Layer 14 of a small transformer language model trained on English Wikipedia (26 layers, counted from 0, width 96). Numbers have three digits each and are written without spaces.
A neuron's activation on a vector x is SiLU(gate . x) times (in . x), where the dot is the dot product.
The model reads these tokens: "et" " C" "ar" "l" " S" "and" "b" "ur" "g" "." "\n" "\n" "S" "t" "ec" "k" "l" "er" " be" "g" "an" " his" " a" "r" "t" "ist" "ic" " c" "ar" "e" "er" " with"

The vector x that enters this layer's MLP at each token. A number n stands for (n - 500) times 0.0084.
0 "et": 654291378593521494536313562506507436363715512636305475305556468421419531567265370487667589326423536441605372478686606493562339548441583544518418682581523975469414522335513514548520509276282560452743531440599500571538605399464344479571481405582423398411508392261388750513559463431508378365
1 " C": 662472484467540552551236424600497490422417541694315387232482797628505508622320500558522603419446593533570508409540507659507565437569665506452430620570321594518372347327766497577497681239338693524652469448517540583515507402433451440426404590316676708465405567401256543708455298494457530751
2 "ar": 503469363462645567667394479663501465422507499513553488389697549496272380612598462503766563669462669424482317498743491416426552480406457401679632613410308673461479490498452553632422342290459609630732460563608865699587593740483421443525390384493571719475235327541432624565567569528563481601
3 "l": 522442273493568595524361463702300478694681381338488402574439442710453511695626600422553630379685292424536212464571439620403556264475464635545642657565369660524247332249505563478393359487391577597274488464600692657396542431435382401542508462389409520536370382423448435509600334396507483654
4 " S": 524405260471517547643317589694487475301431345611460344414469617498406513612434485466644764407465482453643509464649526547548606412494619483406591529543403691465300385314696573547627580391302722502833416410579505699480593510386428547434319538440486671474210437516477591707494351371567527759
5 "and": 474347521544731314584388475585523522344612725483589399257529654461504621404504600453403580489628460645460391638626549638540644462456628544605609591414288620407485306231531551641292304488304553557610493511436672507618505478520128358525270453637502744360499457603353658543470384499538566460
6 "b": 429405510432559453666421391542566648555467641549450418186565500497520321520768409577649577464595562468514297522588511521399504439499475545445333618470468654346272265399673265569705681242310613463612323460655645448445479511553329340623494426621642435327532429432292652587627581464505604694
7 "ur": 564433090428571671640370458517368482581600490575465454213690571508513432571504350511411520456432206427567349377468502314469559438478446629454574741472353807534350447603482431260501539331598515627565546659488650463532651507664548634469383252519536582515548390372492691743625525522509487466
8 "g": 549292221480537537768255356499555314579386423617332293489600554428469468577496406229497385458455505465560197464661577284593532560507590652353398690507512775471377431391524592509460444418460534492550440423485817555460580442530441518530299603374633475465384370246548491527604438632641630476
9 ".": 496484487398632335654109528603494473496550522609542378341446526263528484637332522523562684345407405440632629485678432549319431647578647507469574541565511842547459415408673510632519506480338497635512621300408454720461482513429312501676554485319548439418410580270243627747566533511440607513
10 "\n": 562570472427460630677222616558533294373370493621439417271447519232340590603391515489635777323346377411658574547527472600357583401676597462524548515532442862563395395445467474554441299451397556562521500254572438705368608300369267450537532587402682442438522536353432568383544622460517466443
11 "\n": 652656508312528504559096632718531238436406515458387483235480537391344578558487481520507639261500319406694499457486491584368387480656538427522495454608616875494355377343346501574459481535443517544506562253564462553519493532344393453511588424451597595258524503329285443612558649508478399471
12 "S": 576409228501480535660335632605471496378462348618422430534537581510419494690414391507549777344456569415685573431541476671636592327500702431444479518620561691434334335306736676550537607481301740347730414418626363590425544512558330579541436417443471696483343488491475652752382445440509483687
13 "t": 301537354400535373667359689735452442570547530553344351338502486517553407718441421548552594541433472572553377420695488791478574449381621493556395635479450588526386299283599560600604476484243723550801593316421423417640573411490408509475446405464637612208475409534398602437516371532596521782
14 "ec": 650301361547484623510352506567724476392569487600346306223404617495616430637357633631580639583510433620499446412614454641515505489477534429525420619544292838316521355336619355581316559279411235556654307439460706498489454371387430660524407412307583505469415547497307578635430475453568401464
15 "k": 568429386560537619635422278681402567450477533569335374369491628585520380569284461430573458481522487500561251486597572488502476402488724642694498507625516801581256515356673594489471146408213666468565587677599555468495592444477254261390491429631532599481299348423460610564480613504524457609
16 "l": 585521319434721531604316576868489529639630528605523443578327517628581567759553431428562532359657430319480224433499329610366504486501672620545710690618365642498293388334609466502431427416371582427453409476653527646468410473579369302417524372375450450582486480388318681557700365501535486614
17 "er": 395394302556536474643300441577440443591659399505358322301519630490620431619575491547503589553461350670372355512703506529237575531539640554556492671306503781367430604433691468426468400217420423553417560488471620702527544494615490576368478438334640506621337371327348814670594558561320470499
18 " be": 547487360497520429477283505552648575516597491709377483281452715423434450570369508593590719324530284452642427403503431662435565506651513649512644561360354799471462380577404405558627433458341349420633459641427407460484417432430365555475511594454578681318178204401504600667421594597593374723
19 "g": 742319451478621594718213486619455329642400497661333489433524524542447281452547446342496483597418510510503502514758423619469556545446549507513423694646485668568408240312542639527401426568217495536681420472534615565535445586480370401580403298435561369403440527453537709617636549713824612410
20 "an": 508436305333561566621318639832431475581753500495496377439518760302495350546335471582538336427473595480491549422519380441448484417512529500535550540461442852444513414262599450641475588352496366473776582598548606483535472524642137449533490413430390531537261445343394720614546473461649560485
21 " his": 594597389590501398626244485803597503575633406520400304317492571390333551500405433496522621225368470533681444481629234423448627613520623437434519651504372667377486407515635690640493478481355521631679581533309293262582460450665277438532561527318420617472383560407678695590627513454448496527
22 " a": 552423512460660449666325631710452546407452547486568361380471621485313535692443369462659754395418314573638365540695426559357760465673513611534569415379348696494595544397572391540592476424237546515650617624627467489647478449379468490717508186364472595354279563523526548613616506690582490657
23 "r": 679388475438625574575462465690446327617612527643562471193465390409381447517436383632590740517454592444628480393593338415374655331463455703595513490745474639509467457181543365643538547373520325606486592531329456709366472613488449455567256309609640557508396474483559615499765512549713410649
24 "t": 600439398480574548634479516451492546528617458331240498223561459514401242672462593339602627591485564714520604328580583719445539368464609738477399682373351546544350719252548590494620470423454598603707490455612472605589480376545374287416485538539652340377366435388415841585429541525398557477
25 "ist": 400337307557418535598280369611616464498494543487409489198550585522544460642617447331545430532337300541502501511722396613306317500556456339525451631393424742548425506302463586483276294365370450616656549553509538580601455568566427486457452496275411629563319341186435689509725300543435449535
26 "ic": 543394350708547567608383350684515592520607507576296451123534543508510330708345544606483577476397518315675455393662429537520542528661603521533401669393574607504389385444631413542340357282503476385723399254573436400616603486612248553652653453466314394501362399478414452498691307510496431387
27 " c": 597435428570550541431250378515484487411448478769282342267401700463533373541321418503626555373410551611493476321613577633439570406539589663469426566581239610344362397366656493753525523287230531492563568499546467740564430400383501442517401495358594676470462615435289570692580428562545596750
28 "ar": 490380366473595601768354557747530455441514558568550521413600595457271313597557440500636580682487693397549381452727508427417471557475525296715559604520337755505489540481530505691434280238325589598673490567634697680540560775581437430524477388488602682565286398456418639617542588499580424550
29 "e": 533320344611558602645423538686428437399771481395322394314463468540588368559315568301657624172549409541658408417551450660291286335690411675584644555431469700551297385365701593410560452485455510739471526538489712542570538559446303596511572393403546457455428430522556421609598433604574425381
30 "er": 644319385632467487479530478466300239537760478495316340318634634378466371642437562512450605536441436554436417676687436518456732450607617375571547628488490717426357439332528654448391450367253328626438371616460678614437598475549499743506533294392559461506389389411321717684672537518395502460
31 " with": 336457328483436368618130579596468484349585662431444296278445615337236466493458440461552550196454411446554655442549419533563514573558557752382508574662518604464537320374505665627407502288353444453693565547483478373349388516488256433435498514579534611546366565519532670641782544646557604507

Each question shows the input weights of one neuron of the MLP. A number n stands for (n - 500) times 0.0015.

n60 gate: 669435559365576604537660527392490628574379434393259350677602318582405516482512244627632530478599517497585595602506519481400386555377601468421628332439553431589524497353379429538471494478336423601581334654402602264482485533590447457596478632509458615438535669362646576686469407376433526512
n60 in: 538500494625474382592568593238581347487393480735381586360453517360654386414419662365408460623445421643572583497541654306454425427431775405355643443404507500487455434443345413601490533598523669625569497443411509404431608333466619631568593488468497235607513367544584547487347375558639299576
On which token does it fire most, and how strongly? 16 "l", at about 0.98

n151 gate: 446223318477430721554457377373203489370490409473426456630589560555476577556583295517409437576587283464483456556373579571253649507573608414382517525391747331454497560513462382587628489566414431622520503457549463397296566369292493500634585467500468263365675523482397733489215503679387479456
n151 in: 412555441628306579541523644474460622313377634349250380302529357460338444424399344707472520531441281324637452525645413525528636552297451510425483630541342383496599575694563493633612460328583583544476534259521500614534513653579365487444628571335700507633460604526433299392555490681439767630
On which two tokens does it fire most, strongest first? 10 "\n", 17 "er"

n78 gate: 338529510527373544378405460490483348424753393377637497451513549618621445430472537525322417695211650550665595719627437589345675586417494509509648394623655488431645398601590397619632483309660543547426573483627509372401313481497482453449457447418497457693473608500408591526497522420601653563
n78 in: 528513547652410519401494558547631250475485379267485323591370406533447344386479619512359542607512500588376484548591660568570490413555586637525615431403376664319590439392396326535520507615472458523588519334413433591546563555461423369258519658469348455459572326334385747477578494563668647590
On which two tokens does it fire most, strongest first? 20 "an", 17 "er"

n146 gate: 462519477525569407570559487377564520345491503554383535506346480397410664379538436601441534575415514416654426304315591416392572564422405623395589581433608563347478480578464527428346433772669537490691462379649613347500671355641445476302566497420191515738638457613263481490529610610530668455
n146 in: 548377445534513452628572456524507476607428632474592532329392412452416652481509637557477371510368406338550506339513337388424583536563430612273661476458758563493584684636516503434307723642582690640620490602443582413668513548313438570186534592464476332572527509500434304446390441458590707580
On which two tokens does it fire most, strongest first? 7 "ur", 27 " c"

n41 gate: 441663524445528563551558562622440522555410707509527386532528475626651694334606548494651479497454614462534536537556680472423529723334457469393707405669518465382587531429454570724456481441415584459476636652696228528450480643427506644585616532515714564546456429584406509683557454558397427437
n41 in: 447497481664418421582327602446537623526445344636666510687493603670542308629494611601598503484394473417604519628525674447435622459482490557399630620357396363721246368661516456545676364464584396564522615527355634540656525456336381405564579413385550389448500370592664386537389657474408457355
Which token does this neuron like most? 2 "ar"

n148 gate: 417445549587490423596306651503422362399634523542465571412470480365597530641421582513473434372586434486503490416541592311437349487542527509542789636823596308440674430621516578536639811523343432493472409625617535383557541468537676563271423563539514403707320509645359452483532458500410364593
n148 in: 373506451462478540549577434336416378414521349601615307587369583231608494461374519651428485453427728304644589360608329734632591374500538506455460555577378629430442360575261539425580375666447453529452393680598476701467545624445512489481503515595594500565568672602533585471454537410471532354
Its three highest activations, in order, are on tokens 31 " with", 30 "er", 4 " S"

n236 gate: 548696633464532403440536394567322410333638427563602308506473629525494353492486409466574556640424410506638606473559630485418472434530494468517594464615688405340237583446416757418500338397532439363548489488467404467480478647542593551468408649448697572547530595580687568521520506512399461523
n236 in: 494732497639597621453557630551547370604526424344430388135525590506325461463480641547442514437565474593491406512468739361527405574572518544418559326405621486509423448547476550591571775621488312459625530395436381512619443588491517517422546457633378457584447351487327494556468458437525534585
On which token does it fire most, and how strongly? 4 " S", at about 1.1

n172 gate: 249476553603332472334395435537874449717477561649438629674587573668423671658469529411357598691550594391468357543480368672632351594568554490497465416514486463532455486582564441607507653504373711511507406526323548518736696655606593617592366520619470483663449447582334673635576535468699588282
n172 in: 405287219602408507596445497464469399467462544407595460484327410482634503365604648559456740635380593570432536359295510430480419487516411438539507626487459474669490479422557514469375573531564404307640470545789552490771558536294319494648610487404539757618217648674584569441500467379555472434
Which token does this neuron like most? 28 "ar"

n238 gate: 600572556578439405555481561644597548381352671409513343378421654595493560655596469354624366540512458449607461524433493493373612576561645485429435748362587679666641819420331338570473616534414737597471602503425429650603538377548494656500558737635722582413627506489618409387552543424442634581
n238 in: 385487430506584343300588488534921444551439523362584588269447438588377632439491587481468607545623711641590519386639365615445443519474481521621394460352577494565400568453589553513642510332525503397512440371458469585478460481636641512557295488361630430462569506416482200500387630595621556347
Its three highest activations, in order, are on tokens 24 "t", 11 "\n", 13 "t"

n164 gate: 460609547522422623290503471322478448532407497526463450597687301494624548551575404405551309283612298521587471533583592304632478359741431511390576765482527497579418418467619389632518555515521602385600433411452350512486574497441436596444676635433472475577531536516520529380526524660546445596
n164 in: 460421551379633245554615470475625567486395458608296646547418702380469594411487464456357672669367570418517609715627364418514580670427441494705348439582521467560476645557293367118475436395590484471367548372686637493550632540504497513469539696432460346455368339700546561564632562596303496470
Which token does this neuron like most? 20 "an"

n71 gate: 412384473528642507582647764359601448656440372599532437545820631616351429631384594575378529440412447528682618579335351438648521490568510432595425330447470632602609302494543677473538586507600525325542480348422429500461401523625658426540565381483650602661704534373638291493602633380370458362
n71 in: 535697588560352521416623634676448610334595572594590500462526441545422360391500370351601674610246534397723258522424596577216608542553543375295514500451514644613521413543642370651423298730596520463414581423424500453452670472633406454582289613296396588532585403639558517709465758418424574657
Its three highest activations, in order, are on tokens 12 "S", 10 "\n", 21 " his"

n183 gate: 547483541539493329405733410313471543459576258469395397591489400742379486457413453425507553590487619740560582393617464453342434510468447449537401367531304724493746496671410540647651421405628592395594524410284756539625327463428444564309336389486515586382471454320664388403261604500500651442
n183 in: 466514403293281431548343517180572360379510236620355424608615514511507482400608620469564594350454693540394538621658634432574211455535408535463497489373461587528699311678434504440540565289723712325453438601557446568571520609449401484563646507534558457287334477379620439701490524434528720493
Its three highest activations, in order, are on tokens 2 "ar", 8 "g", 23 "r"

n174 gate: 439428470409449402572471513567476719510506352480290588622462438553530450490577649458311382523381610479456598449635676500668570546439490292481568769562554522385552452463503462523383620574550311562339244280381461350513529681445469463348558478195420402467225413381567555500320559616673472389
n174 in: 411522716449372680701458546307680458318362417590570556269575422493484608545515395525283488450488618529468556500466588448430238360439305491238466562603599521639615416430427585436500539541494518559384347458429442468445587396330455552481287524743464578538474482577361574546447610465642520593
Which token does this neuron like most? 16 "l"

n38 gate: 685479640547504441624581571515646362566741536538497458364634402712420376510435500332261530701526639598400639633439577584607596632435322409270524442656504632205781457493493548514591424600518410349497451566446377529381406678412407474525504436430471413408460655493389438507573514398317726172
n38 in: 477303523510616493388378536649542358497615452652448626510691268482470476449396641434452400527528529698224546476640591357446518557435503444661497566510449315328619545391295451595608438612339522426295613357315650535438458536339443488574407474783409404500639424557410451618268433352462709434
Which token does this neuron like most? 5 "and"

n223 gate: 445401382432500515396368578596614590348634759466694642488362481352509503378400536479440551419576513635522586490461374393601405546396329480515359503494465524449392685517444396503410387639375640555280472377694654471479422509312462526650359476543317396625633529388476430568724702547481545543
n223 in: 397385340388565573516614385510584510487607604668631418742619480385522581420444403597663352468271541815506494306512360580448493624512327458431336590490438509487449645485400527432394560640307384339416373550382674460466429538403439500635503547500564472365583590476343456573725647551625517450
On which two tokens does it fire most, strongest first? 9 ".", 31 " with"

n32 gate: 490530336475619702480510539489510219433714480427673563614573510681293534606464437490422377550440439483633341562422646684452387417742340404566507343424337290359583545307409524459573500493466538532519626493603503676526657565601525683611438562636591452261591494635406352580477483607679347454
n32 in: 383659583538480605493359365701531410284554514461630414419500497415364557471445423549503551500355464531693391418558483597682496523488229299618503361602534432404365500361443618446521376429523545741545513479555562397529497510313595602417442700483224433711545472528628323555454304270370420267
Its three highest activations, in order, are on tokens 29 "e", 11 "\n", 3 "l"

n42 gate: 433575556554513516522371336450614416372392557376534571634338319563622564464464461377471539513491443468389289535372604380309517432570634721589457513624386464477485690383594274500588510417648359516497606347484442648485428497484470622469413500385398596532533397553228549364661713651561399623
n42 in: 663385503442444497452477544166535503609514408395355566576541701365479611459441551645340635494591555374537686475547475522614513443565478537411503579410601652649497450432600554540528506571315659376474359503699568594264448429557511337597649597443516520491538415587412515487515446485270462279
Which token does this neuron like most? 10 "\n"

n59 gate: 503422344500224428571378535474554488425483610548474488518628559452410390353468649524546351621415539591362488543480654378424596677497488419657500522527592424577554401461515301366497759448421535579597512409621444453714601636478500567279667491578260569418287523538602518506414395539584431616
n59 in: 661703515477521565382624367624378404527491579615710322471646553459497391434512560403534506506460500397533396565494550562515601592503284475653503525580460555506707380623353675257450733442365529318480556391402398645555586497719452486581472567420428463479475506446569441556601383455546494698
On which token does it fire most, and how strongly? 2 "ar", at about 1

n82 gate: 386416547557343525519482436520595419547473353320613603582536571670387583693430500405442455519693540555663419793491601581640507512590631349617639592516554214516584545407478415471353464545481464477616712555375256623457639537467449480531335424650615500554559662337533512533472412513655441491
n82 in: 595615533514283563512714485458700487530654466443628687518497506461609596596373439339593353381555480462432473591606503525491516370568540573410518487464472691472678506353491541432519289296558480452527355449681645607447506443316561520604703456352379579433386586442676686636536549494444563560
Which token does this neuron like most? 12 "S"

n6 gate: 503431441347714783552484656337534293516356603435577578685476493566523320446662476471537481668574697510403643416318493323600503520473640564275523394324560608544682625482767551477459490573513428507621464473359481625474487497473438521711601468526662387298510531608418481599506349359389531604
n6 in: 466479366579475739313477487591377632713602542367335500507407468500311524560463471480521553306497696658472360316520590414447464603439468449520098378486598490450626326632490496514665421472514342511684514665550433379624507456572608599739447386404583536201672487606713442428353476545599604503
Which token does this neuron like most? 16 "l"

n61 gate: 413475511399652585307483472345545330617367373546410613528378511587422746285510560650446645511608611496645585350448693422525609496517685652647570545221431748577648650497618217431226419514504582347486419378394341577368630608385537559418562628574448640342496490628586430670356404539500700437
n61 in: 633682450692741562196536418563615507462578644466540600485405657507396676294448282559664527357560679428586559691580536562478577469482574523608481582491481451516422250573399569446379683449494596500454322418532509412389488411434428649351536390481454479367533589564564525660622569481481615376
Which token does this neuron like most? 5 "and"

n199 gate: 481570500579708465371509426459467474576524247342624731614589431571503416528577523588552389709711579318617560398444424540468338268547542826469519523471464506507434556461654493426417477549471613400565627487386587635662442434270567396660585593548507497458437641361586484642494474542582590321
n199 in: 367429358475747676296354500486665463513435562714446401682704353431490421550469581440451584454549462520369561497406513476280514606575747650433379527632579403537529417602585716516802426418571451561333503480616450713465516532500485464539646453548486556581409549479300452581506442529344257516
Its three highest activations, in order, are on tokens 3 "l", 16 "l", 24 "t"

n35 gate: 656500420611619348582513465500250376503665388421617421494400400511503584401529580399571564651481607617537628637442396500345412450441456485598487285662514571438566599432674281557590590591720586542287626576514383654604478650306380679503671361414479455637400459645343523524372523773425386618
n35 in: 567583441409462482418524581438455545478633569635588620398574484618370509357500516500481512572477464571610420592515803284569526408555532402488641413386528599589589647353569435522500600355444388520506303468697274628416443464471289672640459548638555619597506383487297369603460401516264390509
Which token does this neuron like most? 23 "r"

n178 gate: 240509404538500430396577425536445564515491462662636693530343554398565303497572445524487398512509497663400515487671799600418402472360660483506561558371516455433659516690621461544500679384509680678413273314456311439578426509445535468261525506515445467618471448628518427478476404454573490442
n178 in: 761489436652395620672401548447400471397483536546486521628382316662571706285410758476424493550466584349536574526314359212612703546381297404437475559585410590449504434695482653277600419670482357414576475537467573390580599437611507520489624648394608353600374443572466763352303315657558485612
Which token does this neuron like most? 9 "."

n0 gate: 643480551513632308618428523269347359551523524433354524573398299449582794552497457433354540527500748341490362640586393511462684537317608513470682721524590404542669518560534436531666557424791578453526554518664576595513215563400406585551539302554461431613369455496454305415540568531686525631
n0 in: 612352503471555503410319363475321594567439565593723583624413514661476466639533458437476448490395514549449463486556654444746308503453702378510636528500497637486600396431358430517549224613564416673516654213566526451500581503595318594520483526557458335486598367443633384570610574827400198537
Its three highest activations, in order, are on tokens 8 "g", 16 "l", 19 "g"

n94 gate: 653430557576484443651402559463463576713710503443615415652526497578443500567472323481558438452455603619280532356454397255351473649373477574678541570449591454667620461414449553552599606549228384637404513570454602451581518559573509536574352754424657341529404509388343547434405353321392457557
n94 in: 537649690500611584559632539579693616453482522556448528264500503457509630536455723577370428538370503254437568375524428597367315475384455659469512617326620639381488542605714582389481575525654452513412646584529561455348395463493444517581558467646434326368458309374615534471413488343641594574
Its three highest activations, in order, are on tokens 20 "an", 9 ".", 24 "t"

n25 gate: 510384461488517327586594550593659772406419516391566384544584386607403559478481381608470541490586406567378699627229561574457305403479490455656673591439586557500417537485432602546278510681555667391358426503404771473525631513615614482510647491468517612745527555717409580463506461468663662372
n25 in: 587482568396509474374606468601649365470486533667543427558472528563737578432422301526633557512366570565401324509506429451485538556467572682378365522423395443646573363417554398413657697310458423597586609475558387549543429680500539464524549713562618554410537416503489570432579562711564262439
Which token does this neuron like most? 30 "er"